Layer 8 of a small transformer language model trained on English Wikipedia (12 layers, counted from 0, width 128). Numbers have three digits each and are written without spaces.
Take only the direct path to the model's output, skipping the later layers: a vector added to the residual stream pushes a token's score in proportion to its dot product with that token's output vector.

Output vectors of the tokens that the questions are about. A number n stands for (n - 500) times 0.0028.
"Interceptor": 453507559332579412471752364706394554489470307547339497481697076303623639309301485327216589304492417539683649374491466410793530425641726670487976404738681249443229424690529793401709464382485629609651406257334628577532616692562522486474630546149411613426212321382579395515920418673685371401324376199558548313598597795617254362280401736538278353619386647503624761745622525393438302626589
"₹": 624566687470425632436701410563393329477431300434612669522679245327491306653486367570291512418407381604651648497637391248551436212549581599495758305470721374406384354570723439531778468158419478497643358267560492569584450643395672433462516383280266779486466359293711447796784208598599337393564372092515555364351777859678451388624618713664396358511634773745374528705708621432264336406653
"edited": 645500670519141266563404421575410732640412493486660540448449481170546424547270411281357477677611317523682819342471295433613208472709597666485811371744643540349401186670629588416622481398569622512423408300510513382605591628223623352439598461466452823517555448677696265510868428605378459323582218363415547339743580921416223209356442688652363272523574599600630568577481437603352499587709
"gger": 508626472389322264545636283563415733500474554738465560632519385389559545393446453370228581296709402548678402533612364256784330465631753477468863340549442479385460535489546684446741492245651555590654469429362618558462343507605350479429598429235392734384789494389549520541817556387397450368503201091645483386497768512415267528528610429660610504508269739616684605570548511351375528531484
"vel": 681493507280615352605565301605476527483265621669400679553367443407564429597282588543301454238449274503623531449506318405516490543580548678785713269507534313455444537447665403431572489172608428588712496432521505597685476371344515355529658428539515819324639535510590645434805440556600755415348479376641493333633454586443257564421388353480517353528572738345575547594532540328569464547594
" Capacity": 440567611454367306465754488604321555557399547413673405476342217363477555603337539540181688182532175399599656443413469375615658382512760823458593424473724454426214306612552574263741495209501501312525395302370539738522615695536493527518708663324539550471266262432647511600702361570453543314483309441591424398655742748528209317602545565482508405443758677704620606744774603483360457547513
"voiced": 563597649531440354508637362501502533514521540601640423491459466289642383393376529283204469593562275377663511493612383555771413365570616540667856409611624505502445318686502669371564486347435480588583518293473558550491631527451435382361580487515146761366651412317469507746845296404708415457525268346596440043630510764484391426378260550625353357671341526507605747646565530613326476706700
"tier": 438674589464419520670718340488568645451542539666165643269508382475509544201082488504315681517527630533730518333517520452761389501432560823652873349544544242275296448563496458280556487326362591413556471372452510429432374521621521480495646792050526515630618237360721506322691571594613356260488690180544582457408503657580326557369523578361441430436675733559665479602703715293277563724665
"lon": 604740524256448272487752462677333550458550491471207610335661442334627479406415595304249636499432424742790479577540565508856403592624614508551711499532557532264515326656389505471535491387683526433587632352333447714598583475428552528416642460402611662584429418272611304320831429651380573381375392319458578505109477583442513257460436667374335371532224733557542707568586689372574534611422
" receptor": 516439669510496637564658283652157511533530445684415467495757352155662534370251493334290662374622435423600479505671432250735506227518627524562673333637461372576224490614450677619601498359690510392565389475598740543724386512499462441478640449263222751449451227244757670554824417700778410383401369220588582300473578793528301342452456684438499432551453489556530598503747494314452495720479
"ach": 707480463554669349406503369663568701390405480748524352580472590307422477571245516418395478695365505663646512533498513571717573444494485711636646305528648561379464454688310543370449498378657617535364448242469487449568457471402486572477377487536490516428540475385522436547710592487432703521325325175630526469426494563562285520490599720760540106436585556574481460532498436543437351492635
"ński": 465702486332482481653781316531343695624664180714314519438681230394584653382360590526363747387389274411810495482598369354696222261783560506553623312567508526255341166679540800453781485191867680323609546452557651490753473506531453355675651452469265595563618210343758409468948376733418551200294288166504406241486570586644154273349392581773446668521390571511599647416666645469316509650714
" GD": 578691558590553456593607593624450435613398416687308417572646472296689689348299654605427448416453422492723504456634371411466484335507617637481532138405620296518591512609265564525549487483500473404424464429592492502592338684623377354611510575397358762388417375390586465339783409696624462227491388359629323154560683854577317574503409524502520374398510723512587526688508825313506166479677
" Catalog": 604297579454613469660431174593149644525374327688436668585600462308595569615162528409278684532562416491738529269668380619638403517729604618436669309606589401306358480687599558415476484262548662512534475376406712602416527617416617429557669322351273703445269314493610427569660552705593484372389295531402316403856617735534350405491370592387636298387633464634524572688565507391448469465600
"rup": 284338350423616498647559353658480594400577403591476610451602402413791554440442390528339422585461435688702603488566310428573514535757599486420761258513659483334094520620445692353716494309520629474445419350358466591629572731480441553443499349367472666194307572354661239590705206474336508421566525222357373419491617596649365554687322560352678532610597687523675421725769508536375529526600
"km": 628406418403561522734513543634554620541507405550444468565534329528652638569531347515383515408561394319757529465505360347532365516476476622573507350316744479156506675570431297236608489332389568257431570318576516669432636451653348564715592461256406485423495162402652430444820724643747433116535373371424377316643654783501236278481463899506413377538734640639665523735802467433537082528807
" theatrical": 629562502499493499594691370757444445627282369519556751481661360402526515419288502451407361534625566222712640386626507491707237488506543520477866336594593491391309354639780635488677487287720656501588408460412555548596343395491613257605644467335331527345574517479510632445580342331556481183332379163477464460567588883546383301442272660623420373644370552660484496647653453424272488571848
" NFL": 394687493299495453574765510849533351542231268462390459428439436262687582356485667211404434371515330267683427361481512509659508359461772724602697471654686464363409295611799570486616488328587545594476468407421576506470592417489525418382529671411381499371479426609759561536673658529603543340461433483522367259443549857717263360367432313528557466667434711509642599620713416429528263635382

Output weights of attention head 0. The head adds the sum of these rows, row i times number i of z. A number n stands for (n - 500) times 0.0021.
o0: 617456505566607595437500501427558461543508345521633438358526431583513434615517474498650576605386568385690489401464699596525541471536399624557392626489257451511460484508397615470391549571632455387404599306512609467593557374517528457533457618479563622541508515530459585561397473583571646623559528470565540563349389476503484494408317603566506514433430452466489512510399613432407569529496
o1: 341539350585519496435356551544272349505482443425499550476440408269667522507467629602499359598508548513615482644527702410397675574595530617596560384565445511429541411421582503330488439441618613564422304440605469514458468568438631541451555370554621527595463505442507613516455546592460555465475534481611417421536510386389446432560467570565610458527445506518443542379598343535527362496534
o2: 541599554478611529365550460471490538506631411498590338476396565456378424537493512472562592580512549433403389583550578628549298470776485335466510621435479447529572479618630484532472340408483423438450522350429546460449548455452591509532458432557495391425635539462386381391472520546548360491470358430364533589494581576271522563532546493616520528460531519494442493639673447508506571444442
o3: 447529551443473321522434491601465473463445573509569462534535405425503432644528502605434420356417413485195524449495679581475561560449344490404516518655326417439496566464628575441523444475634560521419452498453557510440516448481675532596567466378380425550522362588507398464704490421354570554518540508513439458439484464699572484475581458536440774509570609614397670450572302495620512470400
o4: 635419347542502349436506555483476529591429577506435547367588563634408392521456368362344399402420618448490575486597580349428591472523506265523531458540646353566509577490481742528551509455568461469531505472628552563411432459480538501653421597474481635647393424582520657695595568731417645745409678521514508545625491365440330606512540355499604452496467556566528422539651515555462567509336
o5: 542652393498529587413446489726402347595509398655465521479486434565487503442682566497635517472582335647653597643445704473439512496497243585527504628452610535461552639590623539356504600495454500619523481526399478528365409477560438558511444461510445496516621477406458554600516620572509467565318511504525459567469474629416515493349455413572429567412493534511360410548443593529554453434367
o6: 540436550491335653404362390421600658516595405290381521565578424513496575373308544626616645564492613635387446511546435428538391505480577443473448469588669459561488498554650389664596561655538505398554415491511475412343454563507451494541617476453398492481350287617518531433601572544495609494604530581369384593623446431587503633472446463530509458470500473663549579548424527394466483582459
o7: 447341539450459347468379516662518619526532466541430414542578468516520404607480451417517649438551445637581624535448454524579438476420476593348642607506600578454506485438517598428439378631388440571508636566577559330526573457366566460462294593491489482492705324477457661472484480532491473580568501508514580582455499455553579505645592435481482473673505373640389585575505427444501413589602
o8: 494556566638306437458426455480626443684516675581537448388572559454509609467455619351515358531518390503483472338562381492416461469450463635500475540396534451421519494585561379411417421343611532467514690530489465593555546510494568387651593460530463623587525587533506501507611516350395573500382525524465456464449647548532458355465644487230351547330517527470551573501420487509548522696629
o9: 251523586435587505504560492424539386523470453512523475338399609563366576476524534622397484553564500499477498559600372445403531640414634450533518426403664418460587589427557450473508567723471512482559494428433581500370530473618516453591595526516584576527538419335578550528449523504374275402487672459411282475621656491588631445637441548525372463510453503588631448501451555552422533382549
o10: 472405555605474498590521579399465549489575378393499482612412584505381493593666370545570627504459452585580522411533481417617495404603388438408490489599571531417433580486499456557429697656534381589490607672427478477380434456475556619616280400510466500520475324532686427662595395615440425396316402487376623451582375515439467629455454661582403441680576342634382580561462506487371432598314
o11: 515465503546341600342469437409390697292526693548560721444508467413395534554432525510422432440397491539541538679489580398534390623398486372493431600464402430538407399369562346454537784401335579422536573567465602551426445557545445411450614480609626458507490599354410417475608475452604440413519589330526613603503493577436600486310633709402496586442498449576486438332559595514457566585625
o12: 502444531539689500392523485565413495579511523311490452508575428531608206380524555513506497610497663477451611543561475435457443469243563476474546398480690419421254466512451415449370416274562540444448570627601595538340543452547514545467498437674523471586426704519458474570439449539556511520456478431574480466551366687682500566408399464553508440490534565480641600577540357645440321434521
o13: 463616480522436557590477508510598426506597449361625526566557536573465468370478422612555366390524447408606362707560341505701539504444511435399542345580225361563411663578453537586556456589527431373469517522478637425603530566512610389529610531328421496571529443452501605486408434405511433400571418576485575445561445449538302519641491401530478466451572533496535509544747596454556297631424
o14: 384456484483536470491374337424452554562485484468395430520389542546499472516579439661471535506530347579315645402488456590410561642413399483380520606411470492403542497470461518475465539558317573378548626486493725553666487573527437453428565363536629591562512370501399458486576586348422417326430507520466430412538331544480324549512588387723427423540327539526418445502547662547458527653424
o15: 530551469447626587427547540668492531411573482579445532531315515458324449387490501343467648639450711508549465409443493547443601509391386570434447499332558425401430497486476537635464584416522482527475517673458459545284518414389493448531603347542553759492441488414539578496410433405568517674505452528523398429725531486437480357435498582551513636543510559398502501587571357439464378269634
o16: 496378555466406493409543428547494572540511678595552470548361482446436299537435612662319563578586418506516622474511536416441476743402657449559455525500320472524605506601439460421494543030452530687580388459467445551498525572438519534399426463447545661528598575531556385569366410344394446533732645498475623654495556591385601508611404401519594391485553493548560508730523471501436355792553
o17: 646390354590638537591518565622566500530456681509545540538416391577376487522456435444454519384463513720372522557472424448650420568617513491487446519512608446498446553494436594514498583607327423403513539520480564543631428540632348429393466451530289529464604524493523366487512368494468441442338491544478626391565453588620607564445561486466484430434488574675483436559499335499529510376595
o18: 379538356325457521441722659484381504523344413379477449490629440569655454594500547506385477460456455500497588544535393612596482462533481339500483674584521352464393548445437410362491431822449367631722526693458588599427425447413535552366425552371540517494616518546512477646581529356615513531581605583570428569634477408467637484499575343414401491456445389530532504405459516563467447491499
o19: 483570497389527691553597475613375306577580521602608461438558470488365537597404567478299576778576478614297494531572423629463662426556468483592486501344534712458518670397416262529644361391587539588536533424349566532451415551567444388462512406562726535513345494491479472492509558504663578600340475681351364515395394565578699545468477625550589509514561388522333550452713496524574503556416
o20: 395551530516374494439565560386432698323520471477480443484576486542383468421487534716484531444567632488633534445516518645532499550446419500458496482674403419488648540590568396476479470542581582509470424418414505611441496511538516491527357400655490635557437502609498445400429498515536592547496338458432502536597559560647328632435496573556557502539455463645586415513611631479599599384448
o21: 661424497523631471596389493490512540385522716643602413533549505429674601505368443654611478445506509451514415398520568523602355414718516319571437281494402445577530499539528415443561447306451291387537441375524549663454488468559483546447402570336532333333571450520481472600485514447523699586562635541415449396533537541385719507497507361547499553308459529462448482539391413518438620619517
o22: 430466663401406349506496392500408584437546528535383570441595409543587279584450688436795499518581639486381577442567645559463285574652463376541428432474578493524523517534493384334355405451687558460498529622546541451481469553428392552528445453528579566659606452430590496390612567414502436485441582559552487549422575364368497428505555715334477312480523548445692470441523608499328478535516
o23: 341416486466645561621533521569575536561623537412582597482546388570489453502498631561342332545647475463428572466491564366527404390589324483560451625542578573439529608668467541556541714352411283494400508557546367549466338523588599365519413363731660367593555442525526516461593472585454348374476316659610607465376472524591581590572516501517350546537683455579587428410428440582494427393438
o24: 520654543444415423355514568530603508635478521520409566575395689460672297512457560410483585569567447512681612466447680445481451390486518472461499539454542378490643482559480542452580598310498622503522568377520427465617563623555495507566494412451415412430509475486431598505386574420654436522545412602470539363293513596505647519484633599573401477503468527421608512399493461626571558541319
o25: 525346616456550566602411460608503577572520509488484485594516440393710544479601439494636415516444522584482566629551486538458416609660535589475342619535501469430429509523383518492695609487521585419554576585484614473389521343552617502461520521495475439432472408489515468549567553469546445584473468440524398499516452458553561442445469266610514627439493720496447634589392438430519487595548
o26: 459309526398581534651437576506561521546608765554504409598618499450478420479573569404439419446505614454458527557676538332450269375598405494485654484519609419616500397435525535558429403392534417471371380455516406425479372464421602538439530536567461484572530454489664501454591536503518535514409527466535635564468472582408428482619592591530520334554402455487351653628708515652485517459430
o27: 439404467496521489641502545535314425535547506523647417638645435475602416514252495459583462495467542541562538403612415622562475626698337315527445572352447543560471429555579495570326758493541624479500475400501541444518569455491475398506495420506512528596455518510432619589402446498457458454338487637434423547492371530517488488497598531444722629468435418484556459562542413607616418404482
o28: 549427483618610432514499497342460527459566324453594447626594558474583572473453518432499460484652641598492499380428378491487463623647520355548439597561613576555487452555583597477491619557484548549461500371372439542405485528475525428488548602628558481408472391567629444438510394431510523412506452554410467526631516407443570543585485429642479497509492620373646459245445438543616611483416
o29: 423426478385378461411551419546440844470453518543476557358541472435419581555445572488436481569373467570472335457534560532454495468469494457453526586513523554500470450510450471406489630235759570498570543523546495323406540521504398498428462471418539443494483357568580546508326451526465552489596438610486504356369456395497525501474601395532468549529346519507570279337469522434509500466448
o30: 456522448591567569585562303370343716640446590686505616510541535599515599604582454686669449512437571548343470494385498589309537640701520539445494349577386442476489585553492483531473474383478522572481510555546572444691445577452446639469739350506610514522379542471552612585473441524332458291400558532596426530440540438351426482388770438559451350473409547556400585688531460667384439341386
o31: 447582415617481573524507421536594626506499443438363577408432566543457446486459533579626547511497502606480448569586618524500635530484541707450590542520517412544411709471478269475405606502427415486569458381540462401452465414548404507387429522577469450442348543567451522623568480491449508596276566510387503466457447506470412521418447422372454471502457503559514569476454560601472527780377
o32: 613468328584440540384512439442422439525352198387567681507540434426442515541252477209398551596583686518427551611383496443565472496504589607405536623590490544615497568495572489454470514492532467526594473540536519582300545474545485655467649539413476491523416525478473538572400416625477516494522397633537420486406409570534591533373441524495447451595674436697483403503583406384491528565485
o33: 661444522754462632587585490522564473524524630526584538654496455385328440496413619549500546535522512486512543538532489467459526536449253607449518555525273577580573598704632568465603489536585342538668522473342669438465409572536534393423174570359248681516452491465527524575701540449572422232461437473591521461546532510465388493485499468490382412502494658539586459534452507336449524494401
o34: 343499658496370482529423544614531481537485506413381401534375300469350439434497427491624442566542554440268440528559429579536751495471409476654597566607457535536502444566521710470543585403467522500628650463568431545565427486533500413539574419515563556362438378512497563389593446638415442635493574588548404485513500527477300364448606518668545624432421479568350437581390475502549408627528
o35: 608402538465384520543697611421430465610649630436723436619429465493404551395484534407543409477488471440516651427456528577439619591488452480392586592481686590482480369475472702346679550424505572557357475560539557646367550563573489590537522484572633391389424509471374465447453466343636446420611436515510470418507499419597199512519491477435532491532532560521465530591495359545467531632601
o36: 468470475460487550468438465544396456477563409546517597615570651385391523485603612594326476469552515456432539489751506393558495591578464456384578418575596452465502406512413544533620474678453687537548473337562577477564602459580439388555527392569337423581725569606461510598367568484424526648529489568582616266526382477558540541389456417466375347582301472515493435479523629583465405514503
o37: 517648543530404637669450502409500367412583494458426521484440510498509439627736543645531489478316677458399567528631495529584412453386370402423468636519462591448466421547551483480394376615597453513607466498492402567314570426516464346520469422524522474446509411458585419650567610500447386669674527507456606334609704457571629457485452515522596509529595465502256345453507495466442567521702
o38: 413442524547584523648434544514548528471528400507512492458511434648533435630476575395480475513405433557490419540667373477437421507507349481500534500407406490520410512483571403469471391526522672484457569505611462561392513466527570357350572478573516487496618601428532515620601486575481476446366667431571487657445622472497532478494541529476509453458507438506568503523603597470576428360541
o39: 598362574552602484208400466333396647699452647712522589645535573527511641474376537437693467477570560453556498477488560493595647517460496515500593670466449509482459484437597449591361254577499373463534551551451612500466513408496551524486552500494668757401517461456653460371528295564448564513565522437552626503490409589322398487489395511741440453371614340462544424437540459464644524514532
o40: 555698511496401499622555548537573526594484510500598506405385553593368489489494634633491506539404650403471435453561456502416476586465556400609276468617592606537432503435446752486507355278582500634461473398409510338423370590556501515401424679508584521561535532413470590489426500479459406345587441410437574456524468649458350503493553427362654479393504400508419303591509469605409588445437
o41: 522479591608553509492540511407488547533449480454448417513436460522537576431353371364768353643444540431548600591648465622583430576423499575441531627463593507554549514338455592477367606567564556502585402497605480642494508440487443537513529523646619542454362556500438523351682347620506416420414469571430451405518381457460488534499500459373525578399552587524261484488349542595521458490431
o42: 481575541434592460431613575551442441626472466551445541481453462413522395520254517391439387436526607538490424396543624435707534472470399522635475431586625609552393508568493557406560568433695581347390468723389466584615507593571358571371366371480525545446623530540647436609447463517507491527490531560462472597522455438520396388488390304561435465506430459583504370423516586419399543720569
o43: 479478450543527532553421491574539612373591430460495589551563413472588494626459486599448581523693697491299539572592562598439537466505443607571490418635349591564585514450540553533552299527672559481529548602493426465556392455437540541547500393433573544333413413478511470460484408528613439438460582474584636488434513485556502510495462497308492493513470530478568565550440509323475504599643
o44: 597636462475333402627464523515478720480604515397448456475477468528618512551446582464507556522487655584474380403589374477630321619252614517468591514447519605479530500394555559449609661356440450518570540353504552446590708528471369492453614459226516336401414684445442539489433498615499554720554645536552629531415512479625508493453567570551389267465514597452452474384714672628445593345524
o45: 419428496398500481413637565601561535433585447304413499467582387576497499620569589455425487391579566532547587406424524331414389459612487397642584387528487471448541526492454586549502493442487431600402665448378494620514608432576642495470611500513489508516547598475546434276529501539515498611251640538413235561568543321446506427525464728436487451407471443584453616600524470437489504650522
o46: 410491636439372467514347542526466288325531509519508461472489529494582545354408492378575698503618701369365485560485510614582313581400615407507588508317530538418608561545569300483467262540526496557429581710538523555602588581403517486510492564455488531603465386599591524644496481578565474402506476360571348461465449464547491488522598582566318542530577641552589360615401395511500584540332
o47: 480526458542478564361444569450506451525532597364436420530530498492404457607437568467487520500458380374763543594417475406565564477386402505424637577569554532538538502573437489499497607484488462498606456375539435725519351571496349516533497563477466505382421538546498603324575504532661558426515575463470528617397484622422586521419562410547535430545525626632300529604447795457512493253490
o48: 338493495442576361405536477501528555529537590528487396556487394538584427548612629399250612509512560410327686533573554550535466378539462489650411612404440542340511461614574375476411472812566434444590448593313458549602566438341493667451567557421555647566456452287250412355686410501251588512541516429574595326556518521625582483519435365369466682600495401565652525465345641489503491419436
o49: 386334505500551436448639542652472722547429347589753531426505546607370687516500404560499580538472653380594450491401552518517426435544610530461477393525370613502575524451612489489364365560458341617516400353413493342641442376385516493484376436564450454445409506360529381414575428494404411353557401403537476502472508347638586560495489484604532487476340501531455471512474529591415480709498
o50: 398628511575443424646321576518555640439514502365529416651473436606572565550686544571355384516475618684528469552525368512395624473442542518460606530509379357356570541543509604562515592259559356661459544518636591485541491514379460451504401567608547304560484477434502579477615397603574515442378489432452641382550463571555532527410435581572473446574597493300413485381504549531496596540565
o51: 445549560471671473683370557369654495468608452327633476467393536604534446557587486518663607446376499484640552474411557421409523418398634633474456443347589479547402512593443474669575636387497416350457521475454348576578491362424401484376466497559567549492480506562485558561410401425465529497512411511335622550614550438478450412620639483558428509571428444535521619623601407480451437411458
o52: 522622339534290512454355635613654625672360495463524599393458567430556513457447491541534468537479413485392441522418525571632426355637578514521462568602486480447498619697512339345456553483590440772586621382553526436486488523565546562513466538416529355468545524534584507464401510454596457428510424665509374519595461515353513413603583496505458598450585434350746392691531492539579486365558
o53: 563457585575516653567388309499382631532469426661458474560516481416404375602493392428420508641543353612599543624470470603520505424583492419394520606396635446565490441510437507651541282358422454379478577501431437447379482452598558426514553512432547681464536480432376465513581480477439594425385601524554594469573443475568312452469600490668653452512470371616571425575525458587567581639512
o54: 545458539636271455619449510350386556532470526476511499542485645387538419492584536487429429504542552502608533405540402460434570387592510710526612627553565394497509394583532414554494604854481400483461520357338540699429442434453525510434449434632428561534440495374453564504405381612561424506539556419354677322532446424439421417566569484468415401545660367570610654408391371568421562617515
o55: 470420536411381560476589488594398559638673552467395572535535493431508371563555359539381456618708704612409606279460528508589689431635488645603497574565470385320457632464414458426536504573536558380385528392518590454370510508292489441545410531448472511390617331539551472466351619592486562486483587584573444464369502380343574405517444495462502574466407493425519626573518383523400541400419
o56: 539584619580292540468400494444533349459423536481469466382322626520334356416524509397568358493502513511392453632572531533512540349393401376551486280420624489601617516344440487519564844373505336647413515661535382400594577419450498556563468618398494481560623434501482413593579599631549477402522535354449525610429629541550422514650511321476465369605444549467431576487659472473456621552529
o57: 539497538557487393467602511478472586522406701505449334400358543455426664474446485380553489393478474518572426473338384498640499552576584495511570343596514338474551526420492554507444506441533520705455600626607402336513500622463393562576545422545334509390515463530582354428598375503380437497526581491611589418529421416556511472366521426508546482472641510527641420402677488550543635368517
o58: 653558504421592512315615452481470412517509456535479501566405373463566546591491602582396468415518434445312474528648421503550691542346700618600530599421509521533584370551465449367613358498383484608559407454405522388414502432491465442375612560367692387660497501364584567344331536608455468453544601635537600448468551578546601555545366401532531478328531492445506579477572440515511339495504
o59: 479518353517780548569410555623473272481407714647578489525494599620700461573480423436432401601680797631640464630381317403531550481444510469521297484551505446475580425292424719618647773299423470439571399629568588677436470498501555589414530581324493466401551485527499566242424424508548510427333462628535484473501339505392301438423270624326392459458466451523413489666581527293564426656375
o60: 507468452519447395612573533493464406498543391566476444401490415491324520635429456652565507599376558499584687555508541274516454685663506427487531615642500492592508551524490621657614678253398419426601471542540511518479413362481450379484639303556502593476425410452321687412386548579358571440504438535478590470549602656587537409546406465596449671515523624504589348551457591248491365403485
o61: 467383382329490524485414615534506495465588371468375553632440527473664651392528631506474552525494483460407464515596503515378592483575610447456505515627459544456509610571426539372410722541437464341508502449582454641584386614599369432455530354712298519319612452563525449467484635507412423607578524481579708438576462466445605372545419449373752553309662530566464308660434535563448453572491
o62: 477474577476583529391610431549376611511592310517609704522525431474609552571487424582358498411338649586509354651380407423286491455523512496520478548622730561490533397416438462462606624585508606532595580470486509585580440471505461498525461461579606332550573493501458518638607581524553662622708502464548467578406493432493274534629619420533340485681406470454399470557405382442439516347493
o63: 501552549620382447315400485627418539359423498388835367547399486474386497575413301401426539424414500445298618593433641403491493518423623531489545664473414490514530512529558513541436491547432453448505567438574599612627527499597502411586607516648428591589534678413549615529468509542543543729486505376573435521323421531589468347483503433419458550496461589503497448569350375526427573617586

Each question shows a token from some text and the vector z that the head gathered there. A number n stands for (n - 500) times 0.0065.

"1": 414447472415740448478429622605394592448512524519660471538422421582420362520555564412441571604533430404552566583361537552524469602502469670348466424514405506396676364453512592517818413476596621
Which two tokens does it push up most, strongest first? "vel", "gger"

"sa": 650486641645257700373536565237421539501411339388712362428632417349418466694480526481390576369415547547461699422429538500672484623582471359398471289507418303519558219330653554646452347382457550
Which three tokens does it push up most, strongest first? " NFL", "ach", " theatrical"

"==": 359334468518621375605451497513739374732499561507580505485637588563376666489555619474562519515636725648402325401353367497326486563529499545526500648691594531409586438472334470597685467395444435
Which three tokens does it push up most, strongest first? "Interceptor", " Catalog", " receptor"

" |": 760584540503737517468417436384493438627391440709509353315454522447576458549545442553490702576489575321605571491461409618605619538644457568411363361617446547433554371466434538438641645564491562
Which of these tokens does it push up most? "ach"

" ": 335399304442604515570550600417532535633480567319587697525453436480494670625601529584509545501559522463579566545413588311511546577440546494492560378371565548489655409309581628450592592615546483
Which of these tokens does it push up most? "rup"

"'": 426508601392526503380555544453446588547411549613654632401480635575398493700452420492663646394534540525537581472427364469659412473448567394447442358534710528564623507354420734353613693636540596
Pushed down most: "lon"

"ga": 461335472689469531300386609509639560449661514550604432491516643325457510510429347494402476465418537685633745426589407485703595606547261317566396404530346347527566252313581609480562451512312498
Which of these tokens does it push up most? " theatrical"

"–": 456398555455504761488420491501685253499464545494520545447534387462416592545587377346443398487593453682621421245503458461559482497530245595477517298419634593607595372417640530587619571650405284
Which three tokens does it push up most, strongest first? " GD", "km", " NFL"

"Re": 401567463419547362671511330352496427630613511506464562505400486536531453539583649551479430422415648426606499478386492469402430623522648716596504540492457514563740396375365578423590525564354510
Which two tokens does it push up most, strongest first? "Interceptor", " receptor"

"\n": 398474429464462402600417761578484539561426661320751521559493534485606596698555430531525605513704543579555494439394544456457461534498458520660522387454423567642647578286506514443328542660411568
Which of these tokens does it push up most? "edited"

" I": 440411519456304541567280689607574416528621504401565509425699570583601691592457379650481405545501488634558427452609544360615540474586590461718514428430597465515633437478297477491744594539463320
Which three tokens does it push up most, strongest first? "km", " GD", " Catalog"

"ng": 425358536566434511295546505378537634480553568485756669317533513632465520604432596478473668545394323618506615507490460481662444495516526412435382347597522513285785406250597829308503521621391401
Which of these tokens does it push up most? "gger"

"|": 347480551464518451464447548566518508552546586445522474552394482464490585556544510506530416642547532415616480468387560503502561523530495546550422447464546557574598492404531518510603545588534452
Pushed down most: "ach"

"n": 462370566459377607236575537483508631425432572475810624428532524631470484572374568456465533508358325636528609442463472432703471539522493451563406453646423508327703374221641665296580556461512471
Which of these tokens does it push up most? "gger"

" to": 391353513548525464341539667460627416644527358483663565529651644471481527559447468535453600231342483519566675679719471432706468542471464277545340452356599398556688654392659668612392319653420470
Which three tokens does it push up most, strongest first? "voiced", "edited", " NFL"

"un": 263413653521365588402502592507559691448426571347764539441514614397529480630338575452567506447480512617455697690434531333604533557511458578550565326627453239439588363443600807401598371602459558
Which three tokens does it push up most, strongest first? "gger", "edited", "voiced"

" fifth": 514375385513655404611481505568459443605554483517594472451502531450476483515534346426443582239581559426626392424478559386488457658576384591506427539366459528548587285458587518361685549539499586
Which of these tokens does it push up most? " NFL"

"2": 431407449440706413516416622618426585455555560474661482559459459562429420495543551407467545598555458403537510572339550507511458576546475664363447436514423480429668352465503613499796378510609583
Which three tokens does it push up most, strongest first? "vel", "gger", "rup"

" winning": 477439591377546570459448292368652560657529429503633520490388405514466376638684536605434524599522510422446486460369575544399550723374438475436503494534517564506673449277512572551519532466648508
Which of these tokens does it push up most? "ach"

"8": 768568628459649570444276473457483360602586459587661291266457585486530474605423409439441672542545462419571509485571345473751536505572437548399415316672517568536489303331531506531497586581416548
Which of these tokens does it push up most? "ach"

"as": 648394456538462675210695700462505557418364520412574380469677481296558581703463574516364477383503366494558525437432650339642508508464432595480502469541551395460535406486614455376512271556463583
Which of these tokens does it push up most? "lon"

" After": 492526480453410504541523464494536517442531551425540463551335594476369365541561387482552548497528561409545523653452464447493439616496541360488429452568467480429598549284591585460515538570676505
Pushed down most: "km"

"AR": 565469498468442531525450449537553547522486547508510540443533524514474527534516458545533514445533569554549500506463486468457513510489528508433496435477533469499446488463594558489547503572496459
Which of these tokens does it push up most? " GD"

"5": 370419607312548592443380660578418574448486557439782512501584559583661499635438551384408632641638435433488349661449541398593421530550604625505468372488452372621480295409602663491635374703498433
Which three tokens does it push up most, strongest first? "tier", "gger", "vel"

"9": 329480621483566548434456569662392573462555632495862431554573520474582445595482502362378650637655480499523400651470558476649444555555568600445455516557434377548551287417584599611644428579554507
Which three tokens does it push up most, strongest first? "gger", "tier", "vel"

" Corporation": 394245395534487406574520517522490394448568553452517480443736523455260369512641386444542560379533566504554569460389399496488549412525579410483423518460553418345669407391416672616673555471287398
Pushed down most: "₹"

"s": 540318511535572527507357599508445439502494538406582405484611593569285544600526445496708508450452488508425592417374448588563455451380502474376467518388710459444632557442410577716634603308439375
Which two tokens does it push up most, strongest first? " Capacity", "vel"

"0": 526351508398648470434428441601686367735846687523662472440400651479550611535405616391301386597639229437539472579515492260620439452446560759514431354448732693553487495437688522348533512471400381
Which of these tokens does it push up most? "km"

"6": 423438480431749458492386603599400583455516533506659474529438426588410369522568546412443551600553443400557550574366515522548486610507430668334469417515419498412680336450515590496861422504584609
Which three tokens does it push up most, strongest first? "vel", "gger", "rup"

"i": 558491455596414485372385665460654629277571513420513379355602609363372436531286456327352530414518372564512596400545425536600586511572328533343510387608607418353533483503627769477518262512308397
Which two tokens does it push up most, strongest first? "tier", " GD"

" steep": 375411518430546381566393516392533553679550470592708507446646472544491483540597517584423419400594544438654330340518535428357552645545615639543598521305539642567525450308424482425645467622443623
Pushed down most: "ński"

" Play": 561302410527661447667477446486568439646605571420426520302448666384408511461391482395363447311604536428614306441461484377571566417562437629553569579490674525515548283320539657306651470505427624
Which of these tokens does it push up most? " GD"

" Volume": 433538474480464502605474540546514477422500582476555474558313624525443373503566382456570572543499528468532501676470469416489404595534491400467449440555438518501671527315545593440461545625663480
Which of these tokens does it push up most? "gger"

" Kin": 376500339459510450630332647572461634500423637338730494521504567494572595652485336532530586569664655579604560401341470372483560545551481600703630323453412484681503393226511505458530614639467617
Which of these tokens does it push up most? " Capacity"

"Ha": 565510581453895558306448534379467520620451644285641538501564466610500492760490546513512532452501478359466549653411561402532417571356626582446486294358499411475674371372639548525659582449562550
Which of these tokens does it push up most? "vel"

" Chang": 644629516599657394546415448322557491555427405424659416542602604657566449497430459689633698483411716470384462509382467502441498604683662592504394342527558515362554449505466505558640504427544486
Which of these tokens does it push up most? " Catalog"

" me": 345444543580529430522409548412495491705568444540638504478509477634509525536550573568430509561585417452636362347387571396519625501461602656526515554350631542508535390383476632440674416502372452
Which of these tokens does it push up most? "vel"

",": 563552511536491416526551430441529424627458554491485383485342611320487457554641362501600694558598615344493609589408380635588674501532475443474342510682619526559516646493356650422451483648619693
Pushed down most: "₹"

" Kan": 376500341459508449629332647572459633503421638340731493520504566494574594653486336532530590569662653577606562402342470374483560546552482599704628326454411483679505391227510506460525614638465617
Which two tokens does it push up most, strongest first? " Capacity", "tier"

" the": 518478398366478471497466437525561543453536502534596402425348557368415458645489240473473617467569520486566592541412455491553527614567493452453417434503473615454631570409481484483529584605670644
Pushed down most: "km"